Layer 5 of a small transformer language model trained on English Wikipedia (9 layers, counted from 0, width 96). Numbers have three digits each and are written without spaces.
Take only the direct path to the model's output, skipping the later layers: a vector added to the residual stream pushes a token's score in proportion to its dot product with that token's output vector.

Output vectors of the tokens that the questions are about. A number n stands for (n - 500) times 0.0038.
"ept": 254414832418353624557470611582580455568614396451279408357398552463470495188526652647481698470628593386402520548329508527337465636518518560539605338499024713473574681628668596376534687571562622462460416443429221737568458706474436692597351220671413264450593497430485738477397481346510580566
" of": 451605440491299527450457430482513556498425566731568465415575559678514591461544376329589476586636370408502410505583689398586384366683482470595491644564485364493505401614444668416502388447393431517602554622463491397412411612432575408505480360448583510674415448473456529472524618630578239601
"ivers": 609309492307395410406653665597437247572440320372420447432460554454582724332497371702484549393818608714447704364373493628551427553294432723524632321608474512526476836576590535434362913642620290477457510380594382549766468704407371552576572380598462255492404711492391492550435433390609300208
" States": 647507531451488366534663559755549305468357415484561540458422514408634592452452490544339612352615402358612344650563563709463375571569657533450627631638561427595415441593769496456398523421475361447488442444380431522506538614579580478452567488406366425403678722447419500421459375389421413493
"ield": 485384591352228349700732659789478173666461304591520474617481545303383639358654523466573626583469477477249592448495539706389473637432408609543602709750405669374459610542569520403450450493507602465637478463592443645585350394438559503437390398456327438511724467448515620547300370547626203381
"==": 451588405650536286479353508790442360453447526266586414423431486611553402361465449427557566302527461693471362615509560404413546467527558721183642622423312352591699432442656622452489457596646393478450358594615486337537469768476827472496617328651383516593462471535318678629496509456602414562
"\"": 513434434702476514383537508385382480276540334483594595469510572606580642491523485461387479362328560574330475423535653626415377571408632555337406447331636552691476663632675562316648525498655318507451456613353407319489441695399635435584530401734664473498547344561341562713544367495418527535
"ember": 332393403300446572413596585708489497529601515632332608419330643434422401320601566693190887558568512312417407583493489502552422523421503351475644502710547441659644266775601636612414408743628565481836529363703510510624654617564334493489469162577452402284678457603467447541030404376463318421
"gh": 813331612475250276572372641635371419238441484305493452308419732494563843326425609654340524186591445586475488667439537728324479628676429552461488701650706492520694413753530425356479551503437399475628494497500467845547526788546545361501122450338484409627792419512548700484452511265399143417
"]": 538221491686321454516512669517336426329352328417474566457483783656453525459434456703385429499273545424548687423608630669212232612460734620415483502450615851781672828619554563417758522667651432474657343289350474607581532416274314679432311454569397572483631589538518347540534490222491259303
" =": 412554502401325298502378463705429561299592518212563644423439495482433342390573453478598518588519462547361513674568408529621463854482571618335606637432536550227417552623275559655457589572523459469393400194309591559489533631609519492619540416623712452445611525533300642454554385361733461683
" and": 603641420552510423508405479491468566537469548539596454567688457639401549573582441389594438406356437441521444374462472411462486391495683534491447669357465375591398425610517567556451455593418476527485520673454561512431454535453514428568488524561587489506447512528455504465479540456489496600
"ard": 689540464483548705553466461443500416724441630444494426371204562432303424410708693430458581615538548406434593362393494368547556687332462804400592440494539647518460494497428404323654550542633524492513381626673754425454437556421397551385359276486522392653640575602446584395259608577501428352
"ult": 534388667706366493425493688455399735380488413516373439366418456427556662402775763670504676520476858394513546567316645668461539334426420623487466484617139444449516501682562570527581225404731573491437457547661418364610774502553449512566241250510304285566595516626508391316439395263581619357
" end": 579442466415472450465331518519488314527619314458592493385429522390546604513496475422599533412576383462478517456542667565569455476516599415491523540554191659495550481581573644499599517600462466472701494473430413562517376756313448586478563403450451556491510669403370441351652551642608481503
"S": 520442315630538493450543512559444385526354567467477377632562427352529571291377457457429706533381555691590466637512532616532429485685580487485407526397520501473639380415505417577520576469535518496396449409555521481626523532460496535533501278583356553422559396520528510489552457575617607529
"ign": 447486549326484310445415451564507613557608453587333511594426524454622559497601706554480550531588578473349519494502420476304539556310262427472509387457505454594522432768521562649446570496752607475442274557571417582603473617621423505460409497545363257527493604479652776560440451531614374168
"ant": 421404713562526415450426403444611598582485488396383603221421637675515692430729557378396484446449496456302455560303729623488595522595473433529649436506262485416340402588630370520512669398688466477720553697641508638610378505475427482635544392652263491485459380563333413554609488481358535416
" was": 573543461399607480448459528713390564459349566463525537461602625434494490576667376528605559293455398482388402523332631470553442412467486473500681580368495642525447387593401674572525439602407465516568457492576588484424440625485535398462549543458509565536374494515409499384547463573590323632
"ale": 351663490506487369630581598537549502564662538518356613388438439651549463299579500547490451460443467431354666442418733596554468536343382430374548585714560522408610474472508562496402605478529565497555384587805439463490473669616110470317399327545596461419677567618374409451443484385646643237
"duc": 770373494184389689606537646847521603345630394270269608571591604470510651386631444574454668344504648465276494636512466332476373384593439710547563573710584372468537480507793532439557460728672496451343531370388383310609528603406561690367175445737455359375496527542459437398505563516480313278
"ak": 440368647471532384573639464473510449459613529592292432600517596537446525431653491462486558519530493404623431554404531497376551386500405421522408494531668407364583432596490441427574500570530500507572443372622355802481442602548465475638403553620358573475601651611216381555368380562482432624
"arl": 625467604378421647555627598659380515515614438373327553425347540493334526308505580591250693520468518328442356580297405755644369469503471649610612505623471523534660773392727375366489514540458367470476466498752701771373487543366526498557433418588453327470525568384272644527386524211732592258
"ing": 431366423500347515533273333481600550603571468583311373430473715701519487350494395357624444549590616485608542370395525336516487560376544538619412366297442590583384446686420452370390653457433514503542577509762597693524307477453524379594488552660511636563561412557568512497512628679456619354
"en": 566557568531541514538463611501488522334452486598382391469548543481686365313473520405435380486560453311406655417438457330686560599578423356373401356683423500376528481564593523473464420520533586524524323688657571625503580405677391430508659521646495500384605384552409447498599493514473583658
" ==": 457520504606570238604245632725426388499422645202501546325334430645651502379354417540467617459657441643285302548536699337312464528562591746418735754497393429493458441497539686482604449651568380462442372500599466446426328758448698511632681403743440577410388604588411752372528430307568291441
" an": 520453439433442429519422445624488551456552496501564446394533447469434392526497537486575461365499503487480619436553522463470379401538562431478501587555348553642485415562569627525671541547445477509634562535428394530564442647608505579395541510494548628469428481439509452374543507495535581367
"ore": 429548783506603288438547599537344479546506402515455631295523601578621627338700380405561555580409534397552596549354445390516469691422431460532354441686391806459626378463545539389474331589481597497522574468698456533519549323425828597447393197624447605399468765489355387567329545305416572484
"clud": 571427598299447608650443566838396224401443617497377612485481627521472504344644494771355460267581658277480439763509485534314389534552352547219725404447337452669670625520632619530576533775720684462504452392405455511661477706403653735187221423686383224394508634389328645428712373624432356248
"red": 536362690152315476320349670797676455387303325634396651450533683204525675384678700464626552439423572461483308540441571608206523444598448666543550487590442469387539714440523455250536448519568589470479607491701612344534450575573609645236527479558549555350695417572518508514424561538310430425

Each question shows what one neuron of this layer's MLP adds at an activation of 1. A number n stands for (n - 500) times 0.00088.

n496: 556666213561491345610436455530373460483465528484528595435625568817477483611373434679457517389369664274675434503491537405586362286357387506362515708548520431737379364507339523340443530441572610449580372360577474456450520578526603503530534716610606516558503324399777383626500516487470608474
Which of these tokens does it push down most? "ept"

n39: 534410527538558474683699556594406445706292468458313600328606303534435403544335595642574369438727681604362567668374624691637556489313377371486543408598431484493648536526477369510678547497550583561445621516650557403517414487457287544323527471490517702588543401585439292436396539317429253520
Which of these tokens does it push down most? " and"

n286: 567488753514526629412580566450453486617352291303606676525631452429572583438444541565601447765577287520500581655337517527503541572520287632507417461454349590620737331670418440566384500346500576348503428627432348538446617236579699554599548480434368453334461532581564503398624361250507389547
Which three tokens does it push up most, strongest first? "ore", "ult", "ept"

n565: 510503541406642416596415494497588452542500693451440451434616464580423659661569436348342543506422475594563464289546519399383435358431876416626335487402416342631397400704382620333299494642443358651369635497463535526615490544618641383401391604360484614570537629500468559729438558545456427503
Which two tokens does it push up most, strongest first? " and", "ing"

n100: 696439606485423471377353605672453579436579604436639613680643372516653530301730786481382566594458320471749608684369447438523456598555480399500537698468410482613680478431370540447357412584581356424601446557480282420530331698449385245403369707431397478367701291709662335626250521454482347463
Which of these tokens does it push up most? "gh"

n175: 524498489495622664572480667275460411481677520533520443514441445394443500598536411470511419563482446569512433461483421392483564344558662477463471430395332587676652631471500481407446566302341516631616541400531532511508652460390362359583619587555527423468479494462489614553732449457500433452
Which of these tokens does it push up most? " end"

n226: 662377653616685490408470672426447486475373589618496547478400525352396709435511709468472485226540617458839459566506370336497751489674707400322657392524582341233378587596411759438538363479637366282375582541605521315464633587538485567429511446597485338588575452469387359532551524507542524331
Which three tokens does it push up most, strongest first? "ult", "red", "clud"

n363: 514609339437646550486536590406391366593523493646283569465383837440404445434489510261446528659487441554384298540358559513589541345534525493700503757307238562627265433578566554594383402584622699321490589422374497503541542423417426398521507412630507490550622493441277468585434549552592693750
Which of these tokens does it push up most? "ember"

n458: 542415652599634456523428422535582633471537349479580359523678480373743392642318458467357124516542603430535450312713582459483405568462469525527573456552201402497328525388594417540503691516510478508422593663473494484616631405497543641477568515522609427515506477455631521355549279613321494621
Which of these tokens does it push up most? "en"

n432: 622509487408352494453266487287461513440407358459500483620296486464507456521514433348286722665534436444460521642551480500589491247392825635450569639662510604493701393648465693531347474497549590585627516634609391449483369310519466635543550535536469661622638344486388312407717500582464570457
Which of these tokens does it push up most? " end"

n426: 371564594613584460578536608478229619332514488437642199435396447585612560488576496590478419357622450529524093457520447609510371484707606504406463821709425581496496406681313544651516544339383604528437585493687456402552208252777489416415612560587436632497411512492504270470670525392614663390
Which of these tokens does it push down most? "ard"

n488: 585493486535475545497472483508488437482560461547502565512377488536474477370480457512498503452583528418595466498544502497537432571558364459667524466527493511450472497486511490482441484485681425571400506417517560498500470518463481568505495467521508506589584500514455409539405577486508436502
Which of these tokens does it push down most? " and"

n221: 437445745525471380425584564494740461457482603606594518453378604424582570345522283656497528488452689435431322491544393447530500490385660494593435446437555426621567441441576366518391628438631404519705320396437503651407387378629624425415339512556617563425520372503407760575411520551566497479
Which of these tokens does it push down most? " end"

n113: 645323517465470625514607571315599469451547460576612606579576479682566500541521490518421590405572594339294698584566662415438516617602176567349594413507356398327542591477685370557481295558534487438510296517602455638396816561595596472451500410334304366385269601647366561434500533700345377655
Which of these tokens does it push up most? "clud"

n107: 588592560469335542528373476409344426413432494532656565573567475376540453612364577643655324621442571364460519652517516497637525571461464396640403471403587547743584410437542340415487443530597643425411518488545296597310593741408503689475475438374563485407355628284661395448562576616509541388
Which of these tokens does it push down most? "ant"

n34: 407463741386597576528430745365404516802515442414332535384659538613581427447381659500534383472488464555425452603393544430508589414647599500467582399434428565567456561375597411309507672660331585472628488470621361350643481491600388373534450509552573555431473539433531454581487429429509205660
Which of these tokens does it push up most? "ept"

n94: 386407619484488503519582618475598455606704580591586591342680636398593516541368478526494540455280318538679490519497448569523497703691466286452497714564416421291655506483497657592609465500487236205532488690493532444324617409463589694516497512307369412324512523517500459513497393533468482503
Which of these tokens does it push down most? "ing"

n551: 614643513376537589510500344393702474457405534509415463612473623403526633380730402673649479490577548730641340679521480410403503378487643548598580449547483484510258567436554432403388345587597506260490405619707376383480616397458605259434570292449601464639576623479315390588520550463595286546
Which of these tokens does it push up most? "red"

n396: 443730483345513464557781412377253514561395626481468359420581569341548442562684382664614644332332445384526532526750586480548562596364446520565543447264422462540609609635333424569550377646427438487507468355582480479443592553418517557574575839484503560484503542390373422554246503360520681580
Which of these tokens does it push up most? " was"

n79: 603491338472464286318338594497361417462437525507582462546249580451389723681504414427565511678617507534576400473335517290518586238601474583687512633441726523587257678597503500514404663745514403491479649576348425504727524310443369585403538612591616667487643479493394395589504490315466464418
Which of these tokens does it push up most? "ivers"

n368: 504624645419493518342362658628401612544517594678474463463485687571460635260533460295571647321636678624389478395595548663377527626521339787738288440531322671486300577516503518544477400486461605648608635290557436275395299514416626489561365524426614407580573249305364557396522631411436407557
Which of these tokens does it push up most? "red"

n398: 537622404553448628494562559521581503070470321506541522576296646547559531691434469531430589522506654539453605625569615533470444578530302556621439484444324564422512602497393518619474397412636583508386571509503451315433714401500443482558645620473556324539459481656555531289703491399403447555
Which of these tokens does it push down most? "ak"

n218: 458527512466423529470762419494640642325732556491447494611431597523633576388506416482592447333728676559296631494549518217588503377421395561411476478623482506436576631396375547325433541468497637220491431520535562402491488618614522435431473414500426716596477600406515447443399503590420483530
Which of these tokens does it push up most? "duc"

n86: 730375444634583624560679477444614639429428507506608449465707544390537483529573396323420328469459494447437284601378463682690383589345557503368579496532534631559510284580630344610561732606424317642419358426390480428470520497457852440534747481372397523410302486525490540400339487468453413520
Which of these tokens does it push up most? " States"

n162: 309652479559534362627562507285342423621707424548375607283383747552643356325638387489568439762421311682516410362516434571630567323432246665519451454597482548323588673626489632559516604575701415584478594312538601648536353536479250327449295549550563550440440443472619436457607393685453420651
Which of these tokens does it push down most? " States"

n553: 692341486489656472500630490440534446533465351500307674563545515614417424565537625380373519464399645588492701660542489556420625568363143448527429384555619483493374462026542465438657571507404392395547531743391617741772319613441408422457500466469449673625648496628613652365471381473557469301
Which of these tokens does it push up most? "ard"

n451: 440641424489681565228557394357575610564534563507496507485467543403400321640627454407479371392427483664380735435532385316699559530562684157508551526619464571538536445811634375670681664406535586473486456446545367262419675483624609496454325622597533441305370404316553533726464446447588500409
Which of these tokens does it push down most? "gh"

n158: 434503426609399728237299306417644564471520563641617368539428515586456503416476425400466639365492556369681452556539394489471564414545429556559592576517412572443509517267573409553608471503580466789485514566485557479384582682511557560454436525373441480572657274506342586590391506508465453586
Which of these tokens does it push down most? "ivers"

n500: 455524523564504595461486471596484554424448428586478590533511392543485511470467465535624489465376446383521549534478509506326542500466463498599334550454500422527463597373477430425366483639667567439394446510443498469509518664586482474478426436511697573478483442650487506593482471531577444434
Which two tokens does it push up most, strongest first? "red", "\""

n290: 439564575408546534686521400503551397358429617448467510523684572504626480376573375588408543526476584497440467416401588538414553741550405503282506275205568698581685278615245484549370674411471519500458546595345408431564497468631480468175597552647500529653450623552436521452445528627519531510
Which of these tokens does it push down most? "arl"

n44: 597318344515483420724491288593741381405649728458371437445463407510405560722536568305287457590614580547318528529447518442630476572500462483465513407692360536555542471500497416415617587386436506757447594542534447600544467558601366670488524449523442465478557580487541473485491413455394590427
Which of these tokens does it push down most? " was"

n319: 309371321574497571507655555369405603664506552692510429339659591478373258440555460658434472399544535595584531574368550399441527325487553404722419659541570393354259442468336585561656425539543696407453551598399523483639631572432725539387510605503425529524385486407211611520709516647391446467
Which of these tokens does it push down most? "gh"

n408: 269491682514688448503529601613457419344598605484496438389468750496493497580424315452577546603471738447470584320354691513563618603536393343565704444494299612467418306654556513548561344427600513612486558642560413500433729430293507597419507655309517477469562584277597391628476516274400458513
Which of these tokens does it push down most? "S"

n143: 442674361544453503559589401433464553562395741582510544628432399564534531251678395651515548588485473658364378518461585488362469458433611419431492274497572568636581449534506628434573518482378461350361509544624475393800359424575554525630463509506506625568470326527512251349576341588414660589
Which of these tokens does it push up most? "S"

n165: 601548371513400542303244404652350394573309582419476597534531413471612400468378648673415558520441471364702561398551567468550340465400800478514402545469576653494354631557420707490521613549299334471582456434372438745585527477673666458510483456516614610446418613411536485333637538317402660497
Which of these tokens does it push up most? "]"

n244: 365678506477515414509554463425624653462537292470391368464474593309439349398624380535419543445366448550455391426423404622577643356627537389608537768576653530416455454438690313558453672516538635553529402418580717591383397537383484428602474439497529428465482645524277670790484470467406409582
Which of these tokens does it push up most? "arl"

n395: 475602500382497484397555628465401435568463583534653523583279572539548471462335439604465607487319444503394423366422672358408471534726289581712529396540448488594409563437690449510490592459586484512407543574520538536401510768463747596259671423563369728350392387618548274481516576461443592401
Which of these tokens does it push down most? " ="

n374: 411470503503582587458430640547589425509552581517388506336500369425416442510475620363592578570283549612655407448351600583497483551368545686455524434675391395438497488633366400598615565535399442496284713552383509405584582538588472696602449454380607393690379534578473592392634486296402431512
Which of these tokens does it push up most? "ult"

n572: 535633417808528453497317487474528686464465466509645352577483388486196516584660494454555392391396494442614564443415658494529470277596676365486559568547641466513448497475412442440538634650356431625474484267702638437468428474513530619262523559288543445419594514461551680707437413503348438661
Which of these tokens does it push up most? " and"

n237: 503531743503521366478661406438503440554430317440533213358448363359456529473403710475509539599338591559331471604585494494469509639623387509590543434335528461528424488646549435465711782466568476540601434449375572532535462512527697263358589470384455395390340572490696529494615677568565509419
Which of these tokens does it push up most? "ign"